Layer 6 of a small transformer language model trained on English Wikipedia (12 layers, counted from 0, width 128). Numbers have three digits each and are written without spaces.
Take only the direct path to the model's output, skipping the later layers: a vector added to the residual stream pushes a token's score in proportion to its dot product with that token's output vector.

Output vectors of the tokens that the questions are about. A number n stands for (n - 500) times 0.0024.
" political": 433419523587482296394324695303427470324477619444514636520578470444631509552544429616434417409540265516662565424502535400472529528555516434468636718636404532498388728497486618595473477552588424567397465575453526386557523337440424428656416439548828422514429423392624525513597601536705408553336562449480412759383385377595518319350306600451704557442637353557553360486537615508733316421650
" United": 421487309606445401547485429396414280476519487524547634524609517480375588341417506615286530489467419705540438586550584433600503434565506700390570558532474396487434554438521528512497502730506567501503369448579538566399554410516393344588657456616572460354527455234377499635585447522630381612541496509667457479651264397577588305648283615606643428446603605404443445522431547532773537413509
"rick": 667454246649484440434382588503537546514643502545396624308584356479436378497722342601299534291497526769615573582577639487452708589368350580499167645299505238139596475560604506531448328571330276615533474309339456695286435596298579471199321496696767432374665499406430869485813378354632547716367477510697641348433427518422650534430447612689673488640546494544580551446438506443527495644604
"ilitary": 435500387617559462603347666225397288545584397625390621526677656355375490728514609557428325551685354661599420385326461217488617594659618603585598633462354411385570540448633605510359213742545479494569403536360499522576621438476495514757451291493792450543443560443623710807562472644490457539196492415556290518257453306421458269200253534489506596527703267782514438556642630603553318486547
" Je": 483542421542529468597381458395401544317630519651618659421620390468501540467495432561420217574466577427620378501449595369488594623617420491559478497705419512396534461543571545322645488459291458533519561488528474553463439623412525363619495422478495547467529499503497603481670556509383473395405474462598633492273370503371426591418480659539702462475514463486501602312619429476717512589591
"back": 598433211506542282263599308378418437240531599642698419424530532537395767489575500666491542417368347371523704696334567447251540606396363704333453617366437641251638525453606627484469380753541334400536326480306567649539587668349468387463522242447718408543441649552719659560606357463534546640319483558693499482487498448565688529841338788207584747558392552340464609506312535371721371531561
" died": 493446706604553503345223657315413606319676486438515479376573713569436596551718444632688377489568611493808529515604523411508645541500508679554584742620495450230512339448452672487396438705395245457548457445585625602537535397160481293671416322747594558610177387453499616575380457330630490436484433659340555527598253372535773527192374464533503293275446469416621306598640519255756425670573
"é": 480571503620601319551608666456352437410698384522571495336518438348571570422341599522392423542588600577645572462415500574301489438540438472541441454525472360277536409620701521339520317639548412410500396500481485410501433503335464476693438650442832559306448532421407692657536497530675310454544612341452569735384437524611291488437516611501440523546406510611626769563467352503475562705408
" All": 488392433370600477384375488384349464536554523647430521632573554549438559443392276542497559390510373546456500566399583269544530561570463527581499682526485500358466466513507488559528491605454563517409479593314642601528537692583553543452388362516489465395567495567478515626564313667554549444387593560396493446553500324590546500542471549467631622533600425514500457446555535291646416497533
"astern": 387240449520391519261450554373469397449230389561400539460638370433382663613505409582437575493391320701777501435472660260568590390325772979628366442462460408566463595619747643650438209501411341551470594520610584707513438229765430293432500329547656565401400643412598758743676509546810464520400383253534413376576351468354707323599432727490541440619590392551572470345683471500509542320631
" organ": 483508377381571263452464526351453426338557516571496701584539452389406661548583402541322647575439517536547557314355559454469506603571484515488473599597397420392498543443595491559484512523422575596560557491411477358374626279417393380647428473455848559496392595477543503464659506568479373473573619436460590531485444470604545425454503595573564509430812410521337422552527534503777404452559
"itz": 393481542663263243534478257526665606306834317648671420593556373611369545599585419637503294652604631427593419777452599413415624485537531606648494792560670340506507442380551640336113256659676353518444393477452564339411666601667648255487353318371626481246494536468478786655689530410379460634385362391578348559423448497412674538396486588518568369430554553425300570613720496480497292579496
"areer": 579517262639450585553190534343444722439573555390378537522668342470384459722744380654496685291783426525529443464509513399325528629623590572444541572700441592389622713568677588337577316648464468393784236542297517415413555504143291227460368308315744529358450356394717796420650403775620607272395579665743314563432289350588801338380228586549622673264729151579479375612534637319583644485633
" art": 488496416534469375348393601353410378380610509536607645373542542458567534495538401626534551571650471404554327310397482438551409454524585657649690518651413436518546530412574493397329520456545368468485563379479402454424592297455509456607579472404818379462366576456541552538616667573575496524509604480533614373480552316476509438391503529629640440442572522509448454430457665362803461648511
"ie": 708567411576359472506560402492455474533578414489365275430536440342523563278379538582580197529287685622538470509371489396465483853690527391484581559543334482397534496646409584209567344690394438615434495231638594499525639472406425559561567340538805477434509290397484665697577513477490522573623442436606623386378402588492322530481455617509514543486395688676716699574565535337430494614375
"ons": 663465572299367307726285652614404642409460583470619609492517632196203488674437419462588565522500586427774285496262500366350533579380349616483508537500603452573632420436527543364574292573405516419504395400394493687536840528549434552447671477606592381611659587442373686583511564635657759462583533371508362508624553278625777706249090371421575592311549429426596454460446405387508512494579
" May": 646621628630507530539449446486572587300536376505623300417573553564452527636639355397566551486549499531613484580601642486408458510475555546359449661497555395459438439459590646499379432415442299478427525364505632514425399480373483326630353482585432574392479611542469501450604568622525423634496650486467761710524431447499449333488428572369559484331431362615372588599481489467711461383398
" 4": 506481529497578540407391574358565562575611524489609369549612522632536467454547521552663424467539535479658487457545496405560552499447501522657408506305474372428474677440391458509604516597506420465428349429523638666556549475557360475457536512442455429384416477509532473486616385552490551400612595480488405471480513550379516352591440331510661529399634549572456403434533447439599538605382
" rock": 400539388488636314368528442460565591456701369576587552338556389302534459624648446656500486619521435256559442602375449519578515687547401610657618366550534534270521614485546634424246470433528447592395465424295416848526624393603524259531521412623829327392450637376536573415707486415573420619293460471635614366450548448416568514420594575485665334326559459611652527345570660407723208399601
" econom": 490514501505467284459342534373499544258583633533513533379600519502424649701602415536330407502476316439583404321548466683403570421612567583499515539523464337572514567402486580598378519499604551586306308649357439399366673256532514395681441494565834439496407415385589568573546582615522351696370466478588531483427358349502661434424408546613722403425776417577487586544540629515702432466493
" Championship": 497348362476628222500603475274395575491603522619593534540556576447315511537458428550457595513596421537695478385286434374412640597474646488522347679654488404474445741512705553333355391717493445602513287367500601560328441481514267535440451518485478438348558570575615604564589443525600460475427445411491444418700543345664354414530343592592640524427636388403584469734836634274720443461466
" games": 597509439492461366429412489218548692349630437307720408390550300541291500475494285719506727560700330247597323428151555390491629676457686656436378541547366552544557575441613652399535493752502471528636401357418565667356626608453421642549598472536720506392327618587573610482740371426486361439451664457470437546505437444578685397534407651509626547242614419478590584441592560293716256509380

Output weights of attention head 2. The head adds the sum of these rows, row i times number i of z. A number n stands for (n - 500) times 0.00052.
o0: 422457784363351471460670367410520678540478373374576469450579400578494507524640682496607406570429570446628474518480395476631733456563473539316414393438390637506542544559396550467534460502523403502399587304495682811718486450514590475379357442372289520596481572686546362457495445401439481370430471534728468545635512560199551488654577412389271596704489701466455610393486607492425497467458
o1: 386539345631361439496735523421516458562579646481611469560422441597571456706584405463343583683409483685473408477608538434406513455639548425443430418561508521435493316381464233528469387594633427486226560569508311329349567549536470547506618601603545472524641611553539390619535508394482527441621505409331619389363736479533622557434510548455518475510436643447610565491627548553268443648719
o2: 663477650467615410547544253523507407487414417598398356572612443368599713617454646410521497478485448418568555499333281402501586497352559480619419423451499520515463583611502567451557528470370414498526398506477560665406412400407528475500382624565482653534547529540555339343475340491468659510488497331427554477494529708467458722626525469546345495506464584638524383357742493325615622431391
o3: 634466445470506474481646508561472592359407415583433400560367616378603422331342319470365478577510431590450575671542700418576576620440165474560393475590499525444666440449608374554543608401514395591342566568528515689410522648516501432648520279562420562478753620398399483589593383535608360496588464645443333617476637490589380455389637590409506534451503396593551500424561361458461654519379
o4: 505225399431525430778472669457504381527373651443195467625489714436211576279431411485474335605541440505591537425688429338483466575505493517523280600529467319506393339571651580482490487653534628470511407736579459555363668510519429485576564391598501499599642354477525412423325354566585297598651412522371467525390559601616537566373492446447584365657442624651465416480624348585582477685567
o5: 348390579550439394590552337452414386495493384627344582571534467571421585651563419287367637505580451585646525612790595660351603451590593403319364418477421635479562418711512282522373325317375343619234451435675580345519513466401469384575488670403524837456518544543408594507368362559504437565442618427308612573459474514452395592529551481525498328612526609521659680565603575655536360355708
o6: 430432506541585484447651590607543599672389481371451382647782473473459410445404586414565536479669591542524495524379516536594664515358769460363540358579564381525453490445461501262469449557521620475571356432403603649442541504503418272533526603464379549476409540712299422311482475491409549423593441394483556386575483699432548528632396356522392468559479648445597370684690477365545515665531
o7: 216512586473470513497516515498447395663457623540380624624764496578469420445378603420559548503443295483418564388464556496590624456407531654615390464387240251561376586511450411528619474566525972510402471527493467540378401455508278595785553668595521389450344556452417441690570458510732451755651551243467341553709508447547690418584489539524553536332543602353393316664424669295576521526195
o8: 557473400437543539429288489535523414684620354440658665551548530528494554461695508776585499622455762406606285404468555537516716343502415543634555567536678586414608541531201532364504392479557394348662491425296365595590512573527475336422511333508462374493427408462591539256595219484620634337540432207435300505528746437458726540728320435558613360507555565506514474448431338571565459752532
o9: 569489573524450643646505537685537508602193384419352447503539485802395399692636609375606451494671542613648506539420357397476696517331561586624429563542464473618632529687354471297421440553409421288690381277479559580700428604598637465564483573306257452395462367423418512352334523563274637252640459384446419550500445507360499593728390451627407614395376599597566641692625440372501584509532
o10: 588612280477598511507605536736481559705406425464509466489538667608624367681577437342626556571682485541475675466477568299353492574444568608567509365469371433654590384258342458495378527529614287416653609410504417662388375557571451650492444618641447477450374500667794548442341574499511498526629249356390301535283445276519773760542367551610429569352338401350566413482634429430600407444564
o11: 263537441538431397401597455586521464368517371593592405482472418627403569585372587453158557410506544658518463470341585544345388640440486280387471444707531647418556542509599502646587555387530643639519375313615594216591505579418661502501523463556458365530518522400471644414514468447590642727508466507433531495457661661571345530409553653620358510381657440525535611565540465600319552424570
o12: 754548455397585523494191624391450515479460342372614442718466574641338592351450209337480416633550778565613400631750713388672560574440400559612414417349498431542410481380648318522552504429605359460492737660423388790508613690650595450279455508540411331314501433416366516694600489526463338477568521590463460498435445468398658651671393435720435634402418563515298656377477471594548408539505
o13: 584615397351455405583397533610575540572437409576527463457667485317447610589613558712466669427739413410623525390394558631468378440639625510235601517492638402494542303498695449427468434436530355467596656471463561407361477479450482341446450570466475638605573533562476578501532586515537456695350427640560558324408415475659330512369431620339620455458437492469371553536513509744597490495383
o14: 483466539836496490451678437589417514665671398513723540407612418623582473552573601609526424452428616569628585613704532586432447450397644399321608310367752466368441443393448530385574477477648404411459658346528508489528500521382426372541580540480282422486419526537380521489488436659459756341581333412563544409376533547407429355460556388501430581438427482553481647500445423489321464716689
o15: 444584461398566447547551428484561433569225585493481686623509279586386502323435708643655516426429611520551398462396419473570407485643503410481408570467529536509590602479348431311702411517477501428502568632476423511508430408623466607225471751433354619569614428430673294350467307515498473410505436527506407290454497609237635784668596468607507565688442576429452682537615532471466621440384
o16: 300457613657461509652619390391524487433453634604287335470492530609496474533445509425341445447424357513394746498769473446377389450583463568515349491421331303470418410875733593593389326548457727674356427579715450567698595365486521527607614388695546486323538512546619492430510370588525625468419570501512555274491453432578481405510641551625648624665667358573577306413467567295423591310418
o17: 491567546477485458421430462574509452539345389570549531516561441501446475356556548724515486544417497623598360543535430601597505589585572358771388461345678485644516250474370389432502494527474436610533459490387599500411538568525499342250515439288424597608607314516555625372391449518452376418681440560568440515380539520465497660604528343452643555431353591490516518426497532600478532544652
o18: 171268579432557479525570449421484546481311524671471406578513586688518541566369570178438404481387246515427515377389541327508594430514583396418326401597310408595537621655665405524576588476503657565447281463517575564734464524471612598775548428550506481529465623564457322493475396533577425541565483584397572509636612599635444464531598556605500434506645691583721355603520498487501535410279
o19: 441467456379425588484409379781422467398545471555608682493507515515456327825353775437383329540488576659479465495471447496372624548472420554477626517383502350389634494604379530499543490498623531551581296346564596528517340415550405340448477664484687493493258594536564504372471762468404449488580459635700491422525548526409559272611485539343486531680475572497332465629583586556517542462466
o20: 301272573511696588428653420504584457615395505395410518361622506704439542638562650549469532241573514630664539523467436554525521360529603217385610332592504565604565700758482415453496471311338270354391375402488609578639503414293339393742628401326385533511402471421516360313451464696411663502521520630504559615585345505623378492562555500540404271343393512612703498599476616442556523545617
o21: 576645486457378515573387497482669643437417431565312504452266666408405634535560394587413586598619530414671454388466305522695595439534442479446522292504311548477490472432425595697438429576483583436526433543485448494639667573506630539484505421481664368602548464683664511422547459494511468421477514724446528564551581476582639526632542459267505335560605513546395439391340372562455411417363
o22: 394697583594446413617422335403417356402450422655573585625417573451388515444352655471530531395653449424584576515472444351512598515278508676321526682427602486333661571826475603504475510414482736456555360359640724561567498488452456415657567469553432719359384468362473420337586541605528449435331625443364535594393421561594517346590573460248584605508481563668531429445488427574591558275234
o23: 294501532480349643547620555598270554318727446302499368484455356736577489303650402443394453502614463361527540650674471484516357520473566381462530501505405615472496513475600491590396539543676275396375716555460404489623420493443401548495400480465458541596434467427583529576640519651665442569425383598549621628453498413353425533534544460500281638373419501627769493555540426427297437384665
o24: 389558563702492624534661356431550479652565511696433446508425455636591344448517815488554438606471596332511485654521374524543409423528458440542415650427489490240529446603551163257565526546380606571388317598443414728507408328463459489572553462460477625507671419513495484631536478479438393646502674575556489428447515729228559516519708574644623558496627524362458379339679346517367697472395
o25: 527789515490508376482519471433572659479457445337744582582447374455445542594588572569502565566504570362579385372261422566573630326378512634424573465435546512487591814633442439492521559482606444395411453333399658624490514343628552520397500662450369455585359539458467439399689574547337617322587507513600525544551586532452530388872463329379437457335454550505430707585451469514444389566199
o26: 470613634392330500523449556546502647677350473509329462465662370559134621660375690577363413354569442753609492554505446574604656610462456493461239552430385443564418527351416549463518509381736511598582460386672609559562513581438331426570552547282471368425432704465490465598326419431412544555581528445396485570579395466346308484543449520665494314518481416513181570612655650569487510501654
o27: 477574719713438545610262446523655471606640498440492592464491597533366280510634478472535548628584734436686518383551404485470423445556811567721551538596359426450482414408400431617514456581483438417623383529756441491489500304395591581337431452392630443441530466501778480570441568480484328319437535593533706559547606378473604263453523523497505386383397359674357314550471338475533211543361
o28: 229209441370515466336687461381459431556547472487360597441432510413380656624636509476488396690428577617540482558522563587714556362307489487602580322351543393450516516390509474667369527467480423563368434715435379780596801435615483329514616605612465352567339411321541567603566486459764214546602210522573432575526586567707364658563438566573504336430521391534536526389736539480550492439408
o29: 477434347597733536673511467232648674537692631484347457441419434546732444609409515550330647579595525550458637216489265640261451501684303337344454403560398452344556473575585442396488482660500675527616360477590526506714516336287438524519486506597695366579675508666760541456665326624493598592292337467357386382561726412476548371430474471520412514591604471581524316661504486226413393716470
o30: 605348398429557540395492446343397541594615500436368621597563421529588499377770621637543608581483387345480358473468591670402548446588357506664457562366490494478397460516475420570481462594611594295485597482474437349458733421538378477606585451589640542457488490350470561537590576601413321566725339309576422622466480421498664405517427439723437441419521299219470524536489439525603543551596
o31: 450315648499522601273586461567276329653693492382776865526588418514473572342472581718482624467564446572723403513706374532393518467318560503368596337389610661488545548589325606724576416412523502364496549387545546367305547455365283367425515471576640336428240419347492492483617472525719644770614565299341580505441569562532570525627463435421452465552476625565379521398556422554401362410631

Each question shows a token from some text and the vector z that the head gathered there. A number n stands for (n - 500) times 0.0027.

"10": 545477541489461307647475544545467434558521508482434417448504437510433469525651428489491564480497
Which of these tokens does it push down most? " political"

" 197": 656287636477522363658630508500246380447514325695308501477488514393761307334747498573363292544580
Which of these tokens does it push down most? "rick"

" 3": 513492454570525189644595543694385511516357429618466391489529464474568536547699501457379501435619
Which three tokens does it push up most, strongest first? " 4", " games", "ons"

"or": 568606525376538598441528535325472572420519541603405545511464495521301475437389518469344692558674
Which of these tokens does it push down most? " May"

"ol": 383583518468458358469505415391387441401579410440499459467460558455389450510514523553539502707466
Pushed up most: " econom"

" of": 388472466493456570551505378445367326499641480504477445348608467429672432546475532423471348591594
Which three tokens does it push up most, strongest first? " United", " May", " organ"

"ived": 393023722327739073710432568306361413475694501428398622421461434478665681527381575556233536386785
Which three tokens does it push up most, strongest first? "areer", " died", " games"

"|": 411575439623488291668430268756440649483442342597603287420521372398590614560571372392268521410505
Pushed up most: "ie"

" are": 428593605520479278497481595499569384588526369612550477283420325495577410541729403626548406498470
Which of these tokens does it push down most? "é"

" which": 464390604409656413628350483596492354616569479556563584255385483508562459579599423488609472568419
Which of these tokens does it push down most? " political"

" I": 545521365485460552507443570585612555636393483415482368601452617540477635313535493544374419334610
Which three tokens does it push up most, strongest first? " May", " died", " games"

"itch": 430475429531483224584364491496497571553445489548309469329421326598463400413574473459400422358524
Pushed up most: "ons"

" |": 587481433516477145480655658641460452591356619615494592487593456413450602536653521616497552554673
Pushed up most: " 4"

";": 307626488533451445482465365507537589458534559524475365435532612201402458547587539306536478551389
Which three tokens does it push up most, strongest first? "é", " Championship", "ie"

"\n": 471721082618672685557446463484452763388361582132752234563556510249555819576105691587714664528365
Pushed up most: "ilitary"

" e": 472449493452546534474547467244264744399539472626640544565611589516579382476617554791491611507847
Pushed up most: " organ"

"and": 521553582456536388431500394415539499556516306582531560448405434572478556516468450522573494445408
Which two tokens does it push up most, strongest first? " All", " econom"

"ly": 597507614498448523421453593470520506525482488690543566190463447537546517414645604548644397601748
Pushed up most: "astern"

" m": 587662534645514425544515311383382366488525330448666433493397332475508411516512420575479455343331
Pushed up most: " All"

"al": 457511395512541395486565623639662565538375551257470430516452523613416521160489553640347554451612
Which of these tokens does it push down most? " Je"

"ill": 567506533561517398433442488377486427580583540543532523366444484470535441430428518293541383543564
Which two tokens does it push up most, strongest first? "back", "rick"

" University": 403531584544553521495583339345392353520486390470689430328592422454647380524375494475405387481533
Pushed up most: " United"

"ur": 500458564615578399622417401366425487430548629505445501391577473446441503641301569419338492401507
Pushed up most: "ie"

" 2": 473533493610517152672599486714369572469333420645492368490518441442608530589716461432383494395615
Which of these tokens does it push down most? " econom"

" there": 490505567474492598549314559589536444633511353451507446482438522532546515420659387671535470467452
Which of these tokens does it push down most? " United"

" arch": 521478588510675558508389531393515332671559370647506555372437584549359643430478546642555663487470
Which of these tokens does it push down most? " United"

" The": 703639475704527373545647247266381360364461395400717402551440363412453417532298405499458550314270
Which of these tokens does it push down most? "areer"

" it": 701344741446555779631206588561494457721535277461450678516525601675523539395718455575391546433487
Which of these tokens does it push down most? " United"

" as": 613581575446563515457428523413464474493480468500583633399539398548574555407558523675485523524672
Which of these tokens does it push down most? " Championship"

"ling": 426477500519538508519621504432634207524619599503494460240572507440441439493402626533519458580556
Which of these tokens does it push down most? "ie"

"S": 594476336555672483574406517432382536524420457514378559473599403585665599490419601649499397345469
Pushed up most: "itz"

".": 488508538560543467506353418389396314465637628479590462339469532440538538601361508405505453573536
Which of these tokens does it push down most? " games"

"ing": 522415384568508317588502360462423429632534527346471472618495574457590455452487548359417287462440
Which three tokens does it push up most, strongest first? " May", " United", " All"

" E": 399560603601642489649377468264306494408621561471435414443551577383505484628443515283455440379561
Pushed up most: "é"

"\"": 527352409468468345388392453449400497431607322513532577485414634391507619488451331323453589426385
Pushed up most: "areer"

" the": 434457496481459368412610374508442483517598356345507362432536423469526501523511608672403572546468
Pushed up most: "ilitary"

"c": 372661572472517275547453648495590360534538402535501410338335357580605435539727352692411467458491
Which three tokens does it push up most, strongest first? " games", "ons", " art"

"p": 596596369715390273457634461362644273514481467488507506457543383462405479592510489471471505351352
Pushed up most: " All"

" sing": 517509476464506489392451554461400533481507548491593615364421524583556672430473526654438648516718
Which two tokens does it push up most, strongest first? "areer", " political"

" performan": 313605258650683367509390457378276436153620329395477621398417534388609490567234245691496396388420
Which two tokens does it push up most, strongest first? " political", "ilitary"